Layer 4 of a small transformer language model trained on English Wikipedia (10 layers, counted from 0, width 96).
A neuron adds its activation times its output weights to the MLP's output. To switch it off is to set its activation to zero at one token and run the rest of the model.

Output weights of the MLP neurons that the questions are about. A number n stands for n times 0.0037.
n1: 10 21 -89 7 -1 -29 1 -2 22 16 60 10 21 -17 -23 -13 3 0 -25 5 -18 -17 3 16 47 -20 -6 4 -3 8 -2 27 -27 22 29 -31 -19 11 -19 -11 -31 -29 -2 23 -12 -20 30 29 1 -4 4 49 -15 35 -49 17 -1 -27 7 57 -38 -2 -45 40 21 43 14 5 -47 24 -43 -54 60 5 31 -32 7 -5 18 2 4 21 -26 -39 -42 2 2 27 -19 -7 -28 -53 11 -22 17 14
n5: -22 20 -8 12 50 6 -7 -13 44 41 -6 30 10 11 -33 -41 7 -3 -41 22 -22 -30 7 -6 14 0 16 0 -18 -18 5 -2 -10 -7 8 -33 20 16 -15 -34 -16 9 47 11 7 32 -10 16 23 -30 26 37 -8 40 -28 -21 9 -63 47 46 -3 -20 -12 -24 36 -3 15 22 -65 27 26 -1 -2 -39 7 40 6 -16 -53 -26 31 -5 -40 66 -6 -19 -58 -87 16 -7 3 -32 -17 -2 51 23
n11: 0 -20 -22 17 29 27 -20 23 -16 66 -22 20 -19 -48 10 -14 17 -1 15 22 -8 26 29 -45 -9 -11 -23 -15 -31 18 32 13 38 18 -16 -14 -10 5 26 17 10 -8 -8 -22 13 -15 -41 -3 -9 19 -25 -8 -68 -21 -18 7 -18 -17 -2 42 -30 49 23 -14 9 -35 -48 18 34 -10 -3 30 -23 28 8 1 -33 33 -2 -1 -2 15 -14 17 -19 -31 35 12 -14 6 45 -31 28 -65 -6 -10
n16: -7 -21 37 -9 15 5 -18 24 -16 37 -17 -4 -23 -12 -7 -15 -15 -3 -8 6 20 -13 13 15 -49 15 -12 10 27 35 9 35 -8 5 -25 18 3 -8 27 -10 -10 -25 3 -9 -1 23 -15 -13 18 26 -18 -1 0 -18 13 20 11 -9 24 -8 -47 19 14 -41 -2 -2 -9 -7 26 -9 17 25 -10 -3 3 -6 -15 19 -14 -6 -33 7 -12 -5 -10 -11 24 1 -22 10 18 -27 22 -2 14 24
n27: 33 -26 3 10 -14 43 23 -35 -8 -9 -38 29 -34 32 29 5 -46 -6 -48 -10 12 12 -8 9 -9 28 -1 50 -80 2 5 -1 7 -6 0 3 7 -23 -11 -25 56 -13 9 -17 37 18 20 -10 22 -35 -23 31 -49 -39 6 8 27 -24 -41 2 37 21 -29 39 8 13 15 -34 37 -26 -34 55 30 33 -25 -13 -22 -22 -10 3 3 -10 24 44 68 34 9 -41 22 6 13 -18 -5 -38 29 16
n32: 65 -18 -32 10 37 -19 57 0 24 -10 -22 7 -15 4 -2 42 -9 -6 -2 -52 -54 36 -34 52 -16 20 -9 -23 15 36 25 33 -47 -6 -19 45 19 -22 -6 -33 -37 26 22 4 0 -20 15 -7 8 5 2 -29 -13 -41 -31 -8 -55 2 10 33 15 24 -26 40 6 9 -20 58 3 -26 -29 25 0 -43 -15 -21 -16 1 12 -4 -20 -21 -32 4 21 33 -22 -25 19 42 -37 24 3 -7 87 -49
n57: -34 28 -13 10 -9 -31 15 -46 26 11 -23 -44 -12 -4 -6 32 58 -23 -22 -9 18 44 17 -38 20 11 9 33 -28 -17 -3 -1 -22 -20 29 37 28 25 -29 16 -18 16 14 -8 46 7 27 6 15 30 3 -28 -37 3 23 19 11 23 -37 -17 8 -11 42 32 -25 34 -3 -33 13 -21 -14 92 33 -7 -1 21 -57 -30 -21 -23 56 15 9 -4 79 40 -8 22 52 35 19 -3 26 -8 -10 -42
n65: -12 -34 1 -49 12 -46 17 -34 -18 4 0 7 33 11 -8 -46 -45 -52 40 17 -18 -46 -23 -21 2 -15 -11 -21 6 18 -14 3 -1 19 -12 -11 -24 -1 9 -50 16 -74 -46 27 -23 -41 42 -6 20 -32 -23 34 54 28 -36 12 31 13 33 -10 -31 2 -30 -50 -5 6 42 43 -41 20 -34 -30 -42 14 27 -46 36 6 -22 -9 14 -46 -26 19 -41 -49 -26 5 25 13 -13 24 6 -23 -26 9
n75: -6 -28 41 -12 21 12 2 4 -18 21 6 -7 -21 6 -7 -14 -17 -14 9 6 18 -21 18 12 -28 7 2 10 25 17 2 21 21 14 -30 6 -16 -19 17 15 -16 -23 -9 12 -25 29 -14 -7 7 21 -26 -6 -9 -28 18 9 14 0 12 8 -22 14 19 -25 -10 4 14 5 12 -18 15 14 -4 -3 4 -4 5 8 -27 11 -22 12 -10 13 -15 -13 31 -1 -1 -6 19 14 10 -8 -7 18
n133: -21 14 -5 6 38 13 -50 -50 47 -18 3 -9 -7 -24 51 21 55 7 -24 10 -15 27 -22 17 33 15 -4 -20 -52 -32 -30 -70 24 -10 23 -3 4 25 -12 18 -2 35 18 -4 58 -61 6 -40 43 -27 -41 6 8 28 -11 22 17 7 -67 7 -12 11 18 4 -13 -25 -4 -14 3 -30 28 37 -4 33 5 -16 -50 -11 10 17 18 11 -8 5 27 3 20 12 -34 26 44 -4 8 29 11 -21
n165: 53 34 -34 -1 53 -12 -65 66 24 -15 32 57 -22 25 33 12 27 -29 66 61 -20 69 -4 17 43 24 -49 31 -26 13 72 -23 31 18 -5 53 30 20 -30 21 19 11 -4 -31 -1 5 -34 21 -21 69 -11 -32 13 35 20 -3 -10 0 -94 -34 32 12 14 -18 8 -48 -4 -18 7 -59 -9 54 2 -25 -4 64 -56 6 15 -12 25 -2 13 19 -13 48 6 51 15 29 66 -36 59 -14 -57 -14
n166: -38 13 22 32 -14 29 -5 -14 4 38 25 -28 -37 -62 14 -21 -24 -35 15 39 26 -9 0 -10 -2 -1 7 -3 11 9 43 4 1 33 -42 10 -26 -5 -6 14 -20 20 -6 -9 -34 52 -19 -21 22 57 -13 -5 -1 -39 -16 -3 8 17 -6 21 3 6 9 1 -28 3 2 16 19 7 -9 31 22 17 -11 -18 -4 5 -44 22 -2 3 -24 7 -2 -2 34 7 39 6 -6 6 -3 -63 -22 20
n167: 0 -24 26 -1 21 20 8 9 -17 22 3 -12 -21 17 -4 -19 -21 -17 10 6 19 -26 13 5 -33 3 8 10 14 17 -1 15 17 18 -33 4 -19 -12 19 14 -11 -33 -5 13 -12 20 -13 -6 12 20 -28 3 -14 -29 12 20 15 5 3 4 -11 10 25 -29 -18 -12 17 9 19 -17 9 4 -7 -1 4 -12 8 10 -20 7 -18 8 -7 14 -12 -17 24 -2 6 -10 18 11 7 -5 7 15
n207: -13 -26 17 -23 10 -8 -33 -16 -3 26 6 -13 -2 9 30 -10 -24 -17 -3 21 -8 5 6 -9 -23 25 26 -16 45 30 6 33 37 -20 -30 14 -15 -2 20 1 -4 -5 0 3 -39 51 -11 -10 8 5 -20 16 -21 -36 -14 20 14 1 -7 -6 -27 27 7 -50 2 -8 -12 8 42 3 -11 -9 8 1 8 -8 -5 31 -22 3 -37 -4 8 29 -29 -28 15 -4 -21 33 27 -16 -1 -11 -12 4
n249: -9 36 -4 21 16 -28 3 -3 -20 43 9 -34 47 -11 -38 20 18 -11 13 -4 -14 22 -17 -21 1 22 -18 -23 -47 -37 -61 -48 -3 6 41 -10 -65 5 -37 14 29 -10 -6 10 -6 67 2 2 18 34 27 16 41 37 1 10 -40 -10 -60 42 7 -29 0 21 -19 -13 28 51 -35 -9 16 -11 -23 42 -22 -11 -22 12 7 44 12 -2 -9 70 -18 31 2 64 -41 6 -37 -2 60 25 6 34
n379: 3 -28 46 -42 36 16 -5 -17 -13 8 17 11 -6 1 15 -15 9 4 20 6 39 20 34 26 -20 -11 -10 17 12 9 -7 29 45 2 -33 22 -6 -29 0 -5 -19 -16 0 26 -29 18 -12 11 -6 -1 -21 1 -5 -8 5 7 16 7 16 -10 -30 20 23 -12 -10 22 -6 11 22 -8 9 30 -12 1 -5 -6 -5 15 -25 7 -10 5 -19 23 -2 -18 7 -17 5 -16 4 -31 15 -27 -15 9

Each question names a token from some text and the token that comes next. It shows the activations a of the neurons there, in the order above. A number n stands for n times 0.87.

Then comes g, the gradient of the next token's log-probability with respect to the MLP's output, scaled to length 1. A neuron's effect is roughly proportional to its activation times (output weights . g). A number n stands for n times 0.0043.

" N", then "H"
a: 0 2 10 31 1 0 0 1 34 0 0 0 21 21 0 8
g: 2 -7 38 -3 -3 3 -3 -39 13 28 -37 6 55 -19 4 -3 13 25 -8 -20 6 -2 -8 -15 12 22 38 -22 23 16 38 -14 -7 54 17 3 4 -21 43 -47 -2 -5 -9 -27 -3 47 13 -12 -42 22 21 -35 32 -12 15 -35 12 5 9 -7 -22 20 -7 35 -19 -1 -6 5 17 19 -25 -10 26 -27 -50 51 -27 3 10 -45 -3 12 25 5 33 -30 -21 31 -24 -9 15 -19 5 -10 32 -24
Which neuron, switched off, raises the next token's probability most? n167

" Comm", then "ander"
a: 0 1 2 31 0 0 0 0 33 0 0 3 17 -5 0 -1
g: 23 -32 -7 -32 21 -37 -38 -20 64 19 15 -21 -3 24 -2 31 20 -4 -16 -37 38 -25 12 11 2 -4 30 6 8 13 -16 -4 15 -10 -25 35 -5 -1 -31 40 20 -9 -47 -5 10 -9 -6 38 28 -27 22 30 -10 -18 -10 -53 5 -43 34 -8 -17 -5 -44 -4 34 -7 -22 -6 1 -18 15 39 -33 -16 29 3 -42 8 9 -2 6 28 39 -11 16 -1 -22 15 -10 -13 -11 11 -8 -7 -37 36
Which neuron, switched off, raises the next token's probability most? n167

"ospital", then " S"
a: 0 0 0 9 0 0 0 0 47 0 0 19 5 3 0 5
g: 6 -36 20 48 -27 -19 -14 -4 39 -5 11 -4 -8 40 -24 32 40 29 15 7 15 10 -7 6 -16 8 14 13 16 6 -2 25 -13 0 -18 9 -15 14 -4 14 -17 33 -1 23 2 21 -43 -11 32 77 0 -43 -4 -31 -5 10 -42 19 -36 2 -7 -14 5 47 -39 1 -19 -34 -23 -8 15 55 -13 -9 16 24 -29 1 -6 -8 37 -2 -19 -14 3 19 1 -33 -24 -47 -7 -29 -24 -8 -26 -19
Switching off which neuron hurts the next token most? n166

" had", then " also"
a: 0 0 5 4 -1 0 1 0 23 0 0 0 1 7 15 0
g: -51 23 24 6 16 -26 -27 8 2 -8 39 -27 -18 0 -9 19 -28 -39 17 -26 -24 8 19 28 8 -34 -1 -6 -33 9 32 7 -43 60 12 18 -16 18 2 -4 17 -56 43 -4 -31 -30 13 45 23 -7 13 -27 26 -12 -22 2 3 -20 -20 11 24 7 19 -22 35 19 1 14 -25 26 -29 -36 -9 -7 38 -12 14 5 17 -21 -28 -31 -41 -4 -33 15 -21 -5 -21 -31 -1 0 -9 -11 -3 34
Switching off which neuron hurts the next token most? n249

" major", then "ity"
a: 0 0 7 7 1 0 -12 -1 18 0 0 0 30 5 0 0
g: -22 -24 -8 15 -10 58 -12 -8 -8 -16 16 19 15 -29 -40 -31 -3 12 7 27 7 -19 26 26 33 -76 20 26 -26 17 12 5 -3 11 -15 -13 -25 50 25 21 18 -12 -5 -1 3 -36 10 17 -23 -35 22 2 17 -6 -37 -3 5 18 19 -13 -22 7 -43 -15 -29 -17 -15 40 5 -2 15 -17 30 5 28 -24 12 6 32 5 -28 -9 18 35 15 -36 9 -23 -38 -45 -28 -14 19 -27 -31 -5
Switching off which neuron hurts the next token most? n57

"day", then " fund"
a: -1 0 11 9 2 1 1 0 27 1 0 0 1 26 -1 27
g: -44 -13 20 -10 -39 -34 -20 -28 21 11 12 9 25 29 18 -41 16 -23 9 32 -23 0 -62 -2 -10 14 -16 -3 71 -3 9 -24 0 1 10 9 22 -67 16 10 7 0 16 48 -29 22 14 -19 -16 -24 -13 16 1 37 16 26 49 11 -14 -5 27 -7 -25 19 7 6 21 -3 -13 -10 -22 10 -24 -28 -19 18 18 11 -18 37 1 -39 7 -21 -44 17 3 33 -8 -16 -5 19 9 -15 -21 -20
Which two neurons, each switched off alone, lower its probability most, in order? n207, n75

" for the", then " occ"
a: 0 1 1 44 1 1 -19 0 12 0 1 0 3 7 -1 18
g: -26 49 9 -11 37 -12 34 -1 19 -6 7 -21 12 -10 4 7 -28 -15 -18 15 -21 -53 -32 -9 -2 -17 9 13 33 -2 -13 17 5 -27 0 -1 5 3 -4 -9 22 -4 -21 -9 6 15 -26 22 -38 46 50 -22 4 36 -11 17 -16 -9 -26 44 -32 16 37 -10 -53 -19 26 22 9 52 -9 -35 10 21 61 -32 -46 -18 0 15 31 11 4 -17 -20 -8 24 11 4 -38 0 28 11 3 2 -14
Which neuron, switched off, raises the next token's probability most? n379

"ular", then " b"
a: 0 0 1 6 2 0 1 0 17 0 0 0 10 7 2 0
g: 12 -12 29 38 2 1 -20 -56 23 -15 -12 -11 -17 13 21 -14 9 -30 40 -4 -1 -20 2 -20 -14 63 -7 -22 31 -25 -25 14 -17 0 40 -17 -9 -31 -41 -12 18 0 -3 8 -23 45 -22 -8 23 8 -48 -37 47 -11 1 -13 7 50 0 8 6 -20 42 22 -23 -19 32 -7 2 28 -14 39 0 -19 -31 -21 -4 6 11 -7 38 26 -16 -30 33 -8 4 -2 13 17 -37 19 10 4 35 -21
Which two neurons, each switched off alone, lower its probability most, in order? n75, n167

",", then " caus"
a: 1 0 0 25 0 0 0 5 2 -9 1 0 1 6 1 4
g: -2 15 2 -29 9 28 9 -17 -24 -10 -9 13 6 -23 -28 -5 -38 -9 15 19 -53 -21 -29 -19 -9 15 17 -19 84 32 -9 30 -22 -8 -15 -32 -27 1 -29 -1 5 29 -37 -2 -34 -2 7 36 -5 -14 -30 -19 36 34 -23 20 2 -12 -3 14 -12 4 -30 -37 17 -39 -27 23 4 -26 -41 -36 9 -26 -33 -26 32 -8 4 23 17 -16 17 13 -17 -9 -23 42 9 -34 21 23 -14 1 4 -8
Which two neurons, each switched off alone, lower its probability most, in order? n133, n65

" received", then " his"
a: 0 0 0 1 0 -1 -6 0 56 0 0 0 22 9 1 0
g: 19 -38 -54 -21 -31 -7 -22 -28 30 0 -17 15 -20 22 -27 -20 -50 -8 -3 0 -1 -10 35 -17 -12 -14 2 16 -6 -58 8 -8 21 -30 18 -22 16 -25 -31 -16 19 -13 -7 -6 26 -27 -13 -21 17 -2 -8 22 11 -45 17 -26 -10 47 43 -24 -26 15 49 3 -56 24 16 12 12 5 -17 -17 17 1 -27 28 22 -14 -7 -15 21 9 -45 3 -13 -38 -33 -24 2 -7 21 33 -29 0 3 1
Switching off which neuron hurts the next token most? n167

" ev", then "ol"
a: -1 0 0 46 0 0 0 0 43 0 1 1 20 0 -7 4
g: -18 24 42 -1 -32 -20 8 13 -8 -38 24 -12 -1 6 -11 28 -10 -3 -39 12 11 6 -38 -3 -6 -33 44 -37 14 4 14 0 4 -7 -40 -5 -12 -41 -51 19 -44 -26 13 -22 23 26 79 4 14 13 6 -38 51 0 26 7 -8 -15 -10 -12 10 28 29 28 -32 -8 -34 0 -17 20 -15 -22 5 2 8 14 14 -9 20 -9 -23 -4 -40 38 12 -10 -4 19 11 33 11 8 38 17 -12 26
Which neuron, switched off, raises the next token's probability most? n249

" C", then "ove"
a: 0 -3 12 26 0 0 -1 -14 14 0 0 0 15 19 0 3
g: -3 -19 37 -17 46 23 25 3 -18 25 8 7 -3 34 -42 -29 -6 26 -30 -26 -18 35 -2 -4 -73 21 -14 -22 -30 6 -9 -23 32 -33 5 12 14 19 -48 51 -3 19 3 -44 -7 0 -4 -15 24 13 10 -1 -11 41 -5 -11 -36 -38 7 23 9 19 -12 -14 35 -31 -4 -35 13 35 -6 -19 18 -6 1 -41 -23 5 8 27 4 17 6 -24 6 22 13 -1 3 -32 8 -10 -37 -19 -29 -32
Which two neurons, each switched off alone, lower its probability most, in order? n65, n11

"em", then "in"
a: 0 0 7 14 0 1 0 1 30 -2 0 -1 0 8 0 11
g: -24 -3 9 45 -22 -9 22 7 -25 5 -16 -26 9 -56 -4 43 31 -3 20 18 32 18 0 -6 58 3 -17 -9 12 15 -34 12 -24 60 -28 8 5 27 32 -21 -1 2 -10 11 -32 -14 -7 5 0 0 4 33 -41 2 8 14 23 14 -9 1 -16 38 5 38 -21 14 12 42 23 -4 15 27 -16 -4 9 -15 -10 -25 15 -3 8 -19 38 15 -11 -19 -18 26 -39 -16 -11 -1 34 12 -83 -13
Switching off which neuron hurts the next token most? n11

"ur", then "day"
a: 0 0 -2 4 0 -17 0 0 7 0 -1 0 0 34 -1 8
g: -32 -6 -32 -24 0 15 25 -26 -26 11 8 -56 33 -58 23 -23 29 42 47 38 10 14 -23 -4 29 8 -39 36 -6 -17 9 19 -2 -36 9 11 1 -32 17 24 -8 8 -15 -21 -2 -1 -30 -5 -10 -19 30 3 8 17 -17 23 -2 -1 -29 -13 -20 -26 27 14 -1 -17 -1 -14 32 30 5 9 -36 -7 -3 15 8 -24 36 17 17 -25 -27 -47 -13 -24 -23 -4 -16 17 -3 4 16 3 -65 41
Switching off which neuron hurts the next token most? n32

" Service", then " (N"
a: 0 1 -1 32 1 0 0 0 31 1 0 0 23 39 -1 8
g: 20 43 -4 9 -33 -3 -5 7 -54 -20 0 -41 -19 -21 -42 -5 -20 18 -48 18 23 32 -6 -19 -12 -24 -53 -7 6 -8 22 -20 -32 32 3 -6 -18 -42 28 -51 1 -18 38 -23 -24 -9 -33 -7 -11 -1 -16 -17 1 -33 -39 6 31 0 8 22 -5 -18 -2 -38 -5 -8 21 -12 11 -35 22 17 -7 -2 2 20 45 -12 22 10 5 -10 18 9 27 -9 -4 -19 26 47 -52 -2 32 14 -2 -8
Which neuron, switched off, raises the next token's probability most? n207

" ", then "i"
a: 0 1 16 13 -8 0 1 5 31 -13 0 0 15 1 0 1
g: -34 -15 -1 -20 0 38 -26 18 32 -37 -14 12 26 9 24 39 -11 -15 -17 -33 16 -23 -2 -6 0 -39 -15 17 4 6 -40 -12 -8 -22 -5 -30 -34 -27 -25 -5 39 5 4 -22 29 -33 -50 16 7 29 19 -4 -11 -1 48 -9 -11 5 16 -9 2 4 -1 -13 -25 16 -14 -15 -22 -42 32 -12 28 2 25 37 -7 10 -2 23 -6 20 8 63 29 4 32 -56 -10 -33 27 -19 22 19 -43 -14
Which neuron, switched off, raises the next token's probability most? n133

" at the", then " London"
a: 0 0 0 23 1 0 -14 0 26 0 0 0 8 3 0 26
g: -7 -41 34 -25 -30 11 0 -26 -24 -16 -13 6 1 -2 0 1 27 23 31 -16 35 23 -3 42 -5 58 -22 -5 -33 11 0 -24 -4 17 20 5 -28 -15 -16 13 12 -19 5 13 32 -24 -9 24 39 -28 -8 55 -1 -15 8 -49 -7 28 10 4 -7 12 30 1 49 17 -10 10 -11 -24 -19 23 -28 7 -20 9 21 -7 14 -12 19 7 -68 0 61 -31 -4 -5 -19 13 6 7 -31 21 -47 -8
Switching off which neuron hurts the next token most? n379

"iety", then "'s"
a: 0 0 1 17 0 -1 0 0 22 0 1 0 23 2 0 0
g: -7 -26 -1 46 -21 0 -13 26 -13 11 -29 -56 -26 -17 -28 -3 -44 -11 -8 -44 -16 -7 15 21 43 -25 -12 -9 -48 -8 -25 18 11 7 -12 -8 -11 -22 4 20 5 -20 -5 19 20 11 -31 19 -10 -3 51 -70 9 -55 -24 -1 46 4 -15 10 -12 -31 -1 53 -37 13 10 -6 2 10 24 -29 -39 1 9 22 -7 23 13 -11 2 29 1 -23 4 -4 -4 -39 17 -7 -20 -8 -4 -5 -12 31
Switching off which neuron hurts the next token most? n167

" their", then " contribut"
a: 0 0 1 8 2 1 -14 -1 2 0 0 0 0 0 0 7
g: -17 39 1 55 9 1 -21 -7 -30 -9 28 35 -3 -6 10 -8 -10 -11 31 44 -19 -16 -16 -9 17 -23 2 6 -9 25 -6 -23 32 9 -5 -12 17 -52 -31 -21 39 -19 0 11 3 -44 -28 23 28 10 -14 9 9 -6 -17 -16 44 14 14 -26 -33 25 -4 0 30 3 -34 35 -7 35 12 -21 -43 22 31 11 58 5 30 36 -41 22 4 41 14 -10 -32 -22 11 -25 -1 13 1 16 7 -27
Switching off which neuron hurts the next token most? n57

"==", then "1"
a: 0 0 -7 1 -1 -23 -2 0 46 0 -13 0 31 7 -51 -1
g: -11 34 -4 -37 20 -3 13 5 46 -24 -15 8 -17 -39 26 -44 23 -11 -7 -33 16 26 -16 18 13 -7 -5 26 -18 23 21 -1 18 11 -28 -30 22 1 -14 33 4 16 -7 9 41 -26 19 17 9 -25 19 36 34 13 44 -1 56 19 3 -26 -16 -16 37 -48 2 -22 58 -2 13 29 -21 13 -18 20 -42 26 37 10 2 -33 31 -7 -12 -38 20 3 9 19 -26 24 4 14 -22 -11 -2 -2
Which neuron, switched off, raises the next token's probability most? n75

" A", then "X"
a: 0 1 -1 8 1 0 -4 1 39 0 0 0 22 0 0 6
g: -20 -29 -9 8 47 -55 10 -18 -24 9 -26 0 -6 -12 7 28 -21 -19 -3 0 6 -9 26 7 27 40 30 15 25 4 41 2 -55 -24 39 -33 -24 -35 0 -28 18 -5 24 -35 -45 -5 -11 19 -15 26 -9 21 34 34 -2 0 -24 14 61 -4 -8 27 2 -9 15 -35 -10 -27 2 20 0 -21 -10 -8 8 4 43 5 6 -44 -18 16 32 -29 30 19 -29 3 20 24 17 -13 13 -34 1 18
Switching off which neuron hurts the next token most? n16

"ospital", then " F"
a: 0 0 1 7 0 0 0 0 43 0 0 15 5 3 0 7
g: 41 -16 15 38 -4 -1 -30 -16 -10 41 -3 -49 -2 24 -17 31 -3 10 41 -38 -20 7 -6 24 18 28 7 33 -43 -11 1 -1 -9 0 3 18 -27 -17 -50 13 -51 25 -1 11 18 44 -13 0 37 42 -14 -37 -17 -12 -14 39 -21 0 -12 -2 15 -25 12 54 26 19 -33 -16 10 3 -17 20 0 -11 8 -8 -24 8 -25 2 -14 -7 25 -18 8 47 13 -51 -6 -24 4 -9 -16 25 -25 23
Switching off which neuron hurts the next token most? n166

" in", then "hab"
a: 0 1 0 8 1 0 0 1 29 -6 -24 0 23 0 -3 9
g: -26 -24 -11 36 -22 30 23 -21 57 -6 13 -17 29 17 -45 0 -28 -23 -15 6 -5 16 10 13 -17 -5 -34 -1 28 -40 -15 -25 13 -42 15 -48 -3 -17 -5 -1 34 28 -2 -21 -11 46 -8 -29 -6 -7 32 -42 -23 -6 6 -8 20 -12 15 -1 -26 -21 -22 -10 -37 9 -19 6 4 -33 30 30 7 11 18 0 -12 21 41 50 2 -23 -37 -20 11 -45 3 38 -9 -21 -3 -9 2 11 38 27
Switching off which neuron hurts the next token most? n165

" He", then "alth"
a: 0 1 2 39 1 0 0 0 12 0 0 0 7 17 0 1
g: 15 5 -38 -34 -5 -47 -6 -18 -32 -24 -5 -6 8 -45 26 -34 11 29 -4 52 -7 25 -11 -2 40 40 -25 7 4 -10 23 29 -18 23 -35 -12 2 -17 51 -17 1 11 18 -25 -1 -10 8 6 -17 17 10 5 -12 -45 -6 15 -26 -14 3 31 -2 50 -25 4 -31 23 -4 30 -11 13 -32 28 -5 14 -22 -2 -26 -15 23 23 22 -21 53 9 -8 17 -11 22 -5 22 -22 -16 41 -43 -37 16
Switching off which neuron hurts the next token most? n207

" as", then " this"
a: -1 0 0 0 0 -1 -8 0 16 0 0 0 13 0 -10 0
g: 5 13 -40 -26 22 -34 9 9 18 12 2 21 47 23 -3 -21 -8 -27 -52 -1 15 27 2 2 -3 -18 -23 57 17 -23 -16 0 18 -22 24 21 43 25 9 5 5 -2 1 11 -6 26 10 25 27 -7 6 -39 -46 2 32 16 38 21 -23 15 -12 20 71 5 -16 -1 23 -39 -11 -3 -72 13 -18 -11 7 -7 16 13 17 -4 -37 -5 -1 15 -24 10 -2 -30 -13 3 -18 4 -26 -9 41 -31
Which neuron, switched off, raises the next token's probability most? n57

" ", then "30"
a: 0 0 25 7 -9 0 1 3 20 -1 0 0 11 0 0 0
g: -23 16 2 -31 -1 -24 28 7 11 -22 0 -24 30 -14 24 14 4 21 3 -8 16 55 8 7 30 -27 27 -2 9 5 -31 10 12 53 -14 17 -8 -26 24 -40 34 2 -4 45 9 6 -5 -42 33 6 15 -46 -45 10 1 -5 -30 -17 -7 4 10 -15 16 -23 -33 -9 28 64 8 9 28 22 16 9 -10 -71 22 -11 -14 23 10 -15 -15 -36 7 25 3 41 -16 25 20 3 -26 15 9 11
Switching off which neuron hurts the next token most? n27

"S", then ", al"
a: 0 -12 -1 5 0 -1 -1 1 47 0 0 0 11 12 0 4
g: -15 8 26 -42 6 -32 30 -10 25 -3 19 52 -17 13 15 -7 -28 -8 12 -35 -6 19 -14 8 5 -27 -1 -10 28 7 -42 -53 26 11 -17 13 16 2 0 -29 -15 27 -14 14 10 14 35 37 16 -11 -4 30 -19 62 -28 52 6 -18 12 0 -2 31 -36 -65 7 -16 -20 -4 -9 28 18 -23 -29 -12 -8 -13 -3 2 -14 7 -31 4 0 18 -57 10 -18 24 -3 -41 -7 26 -17 -6 20 -24
Which neuron, switched off, raises the next token's probability most? n5

" month", then "ly"
a: 1 0 7 1 0 0 0 0 30 1 0 2 5 2 -1 0
g: -32 16 -18 -5 -27 2 -37 -4 -14 34 26 -10 -19 0 -4 2 -19 -17 -19 12 -14 33 62 -15 3 -37 -33 34 -22 12 -4 -56 -17 -16 53 2 -5 16 -10 34 -21 -27 16 -11 2 22 21 -18 35 -23 13 -12 1 -7 35 27 37 -33 -1 27 -19 -30 -3 -3 22 -13 -19 -17 13 -31 -14 43 -28 20 -19 10 -21 25 -20 -7 17 25 9 51 38 12 -9 8 9 3 -34 -21 -23 -12 -50 9
Switching off which neuron hurts the next token most? n11

" year", then ","
a: 8 0 2 6 0 0 0 0 20 0 0 1 4 0 -1 3
g: 4 -25 -13 29 20 -10 20 -9 12 -6 -24 -10 42 3 40 -25 36 -11 11 -6 32 -24 4 17 15 34 -36 55 27 -8 27 -40 -4 -21 34 19 -22 61 -6 16 12 -62 5 -16 35 23 14 -1 32 32 -21 19 -24 34 -4 -15 -23 14 -21 15 -17 -20 16 31 -10 -2 25 18 -19 14 -25 -22 -3 19 17 33 -10 6 23 20 -47 -12 -42 19 4 -15 -14 15 -15 -41 -1 26 -1 -3 3 -8
Switching off which neuron hurts the next token most? n1

" and", then " p"
a: 0 0 5 34 1 0 1 0 16 -8 0 0 8 1 -3 -1
g: -19 -33 51 -1 -5 30 0 0 35 19 32 39 6 3 -22 0 5 -39 55 26 -21 -30 8 0 -16 13 28 -44 20 -34 -21 -5 -9 -23 4 10 10 28 -12 13 22 27 -1 11 -2 32 23 4 -6 -7 -40 41 32 55 6 -22 -1 -22 -36 22 12 19 28 6 27 11 -6 18 12 28 37 -26 26 -7 -21 12 -12 12 -24 5 1 -24 -5 -49 -27 -18 -14 20 16 -45 33 -23 20 4 22 11
Switching off which neuron hurts the next token most? n75

"ise", then " called"
a: 0 0 10 7 -9 0 1 -1 14 0 0 0 4 -1 7 4
g: 10 -32 5 -5 55 -22 -7 2 8 -2 17 6 20 1 -30 3 0 19 -3 30 1 -17 48 1 18 -3 31 -66 -9 26 7 0 -29 -21 19 20 -22 18 -31 -10 -1 -45 23 39 -10 -39 12 6 2 13 -50 22 10 27 7 9 -8 15 -12 18 22 24 -38 30 -10 30 -30 -38 -10 55 13 -32 -15 -19 37 21 -6 -21 19 -8 -5 26 -25 9 -22 -46 13 15 -17 -27 1 -23 -36 20 -26 1
Switching off which neuron hurts the next token most? n27

" with", then " power"
a: 0 0 0 19 0 0 -1 0 42 0 0 0 5 0 -3 3
g: -10 21 12 28 -20 -48 28 0 24 31 -9 25 -3 22 25 -29 -2 -4 -45 -28 -4 -4 -21 -4 -3 24 -21 20 36 22 4 -21 17 34 37 -29 11 5 13 14 9 10 -20 4 -5 38 15 -9 23 37 -4 15 38 41 12 -5 22 -2 -24 13 24 16 -12 19 -33 -30 -20 5 0 -58 -12 31 45 -27 -16 -23 -47 -9 -35 30 13 -19 17 14 0 -16 39 24 13 9 -17 24 19 40 -35 -35
Switching off which neuron hurts the next token most? n75

", the", then " et"
a: 0 0 1 11 0 -1 -11 -1 21 0 0 0 3 19 2 8
g: 40 6 2 -7 -3 -3 -8 16 -25 -37 0 -16 4 34 -21 -22 -4 -12 17 -29 -28 -1 -11 -19 -21 -10 -56 22 -7 1 -13 14 -8 -16 4 12 -9 44 -3 39 20 4 20 -25 9 -28 -32 30 -21 -6 -23 -26 9 -29 17 -1 18 -44 41 13 5 37 -31 -19 1 -12 -47 -4 5 17 11 0 -7 19 84 30 36 0 21 46 -7 38 -8 22 -32 -20 -25 -33 4 13 8 -2 3 -8 44 -7
Switching off which neuron hurts the next token most? n57

" t", then "aking"
a: 1 1 2 28 1 0 0 6 69 0 0 0 48 0 4 1
g: 23 14 -22 23 47 -33 -18 37 28 3 -36 22 2 -20 -7 -5 -22 -2 40 17 -12 2 -28 -34 17 -23 -12 -11 -29 -13 -6 28 -26 -31 -17 60 11 -8 49 -15 -12 -15 -28 -6 -24 35 18 7 33 -36 48 15 -6 -47 18 -9 -36 -7 7 1 -1 7 -5 -9 14 8 1 0 23 16 -51 14 -22 9 -5 7 -33 3 -23 -14 7 13 -15 -37 -61 -14 -18 -5 -26 -16 33 8 -1 -33 9 -24
Switching off which neuron hurts the next token most? n16

" was", then " intro"
a: 1 0 -3 15 0 -2 -1 0 19 0 0 0 17 6 3 0
g: -22 22 -12 31 3 -35 20 -1 8 -14 -2 -8 21 4 24 -7 -22 21 -10 8 -6 38 17 -18 -31 40 -21 -3 -17 38 3 -4 2 -17 -19 23 4 -6 -28 -3 25 2 -35 -21 8 54 -29 -29 -21 93 39 -26 3 -6 -12 18 -36 31 27 -2 1 14 -11 39 -18 -20 -37 23 1 -7 38 -4 3 -24 -39 45 -11 14 -39 2 -1 7 6 -38 -24 -2 -14 1 2 -31 18 -1 -24 -18 -15 -15
Switching off which neuron hurts the next token most? n16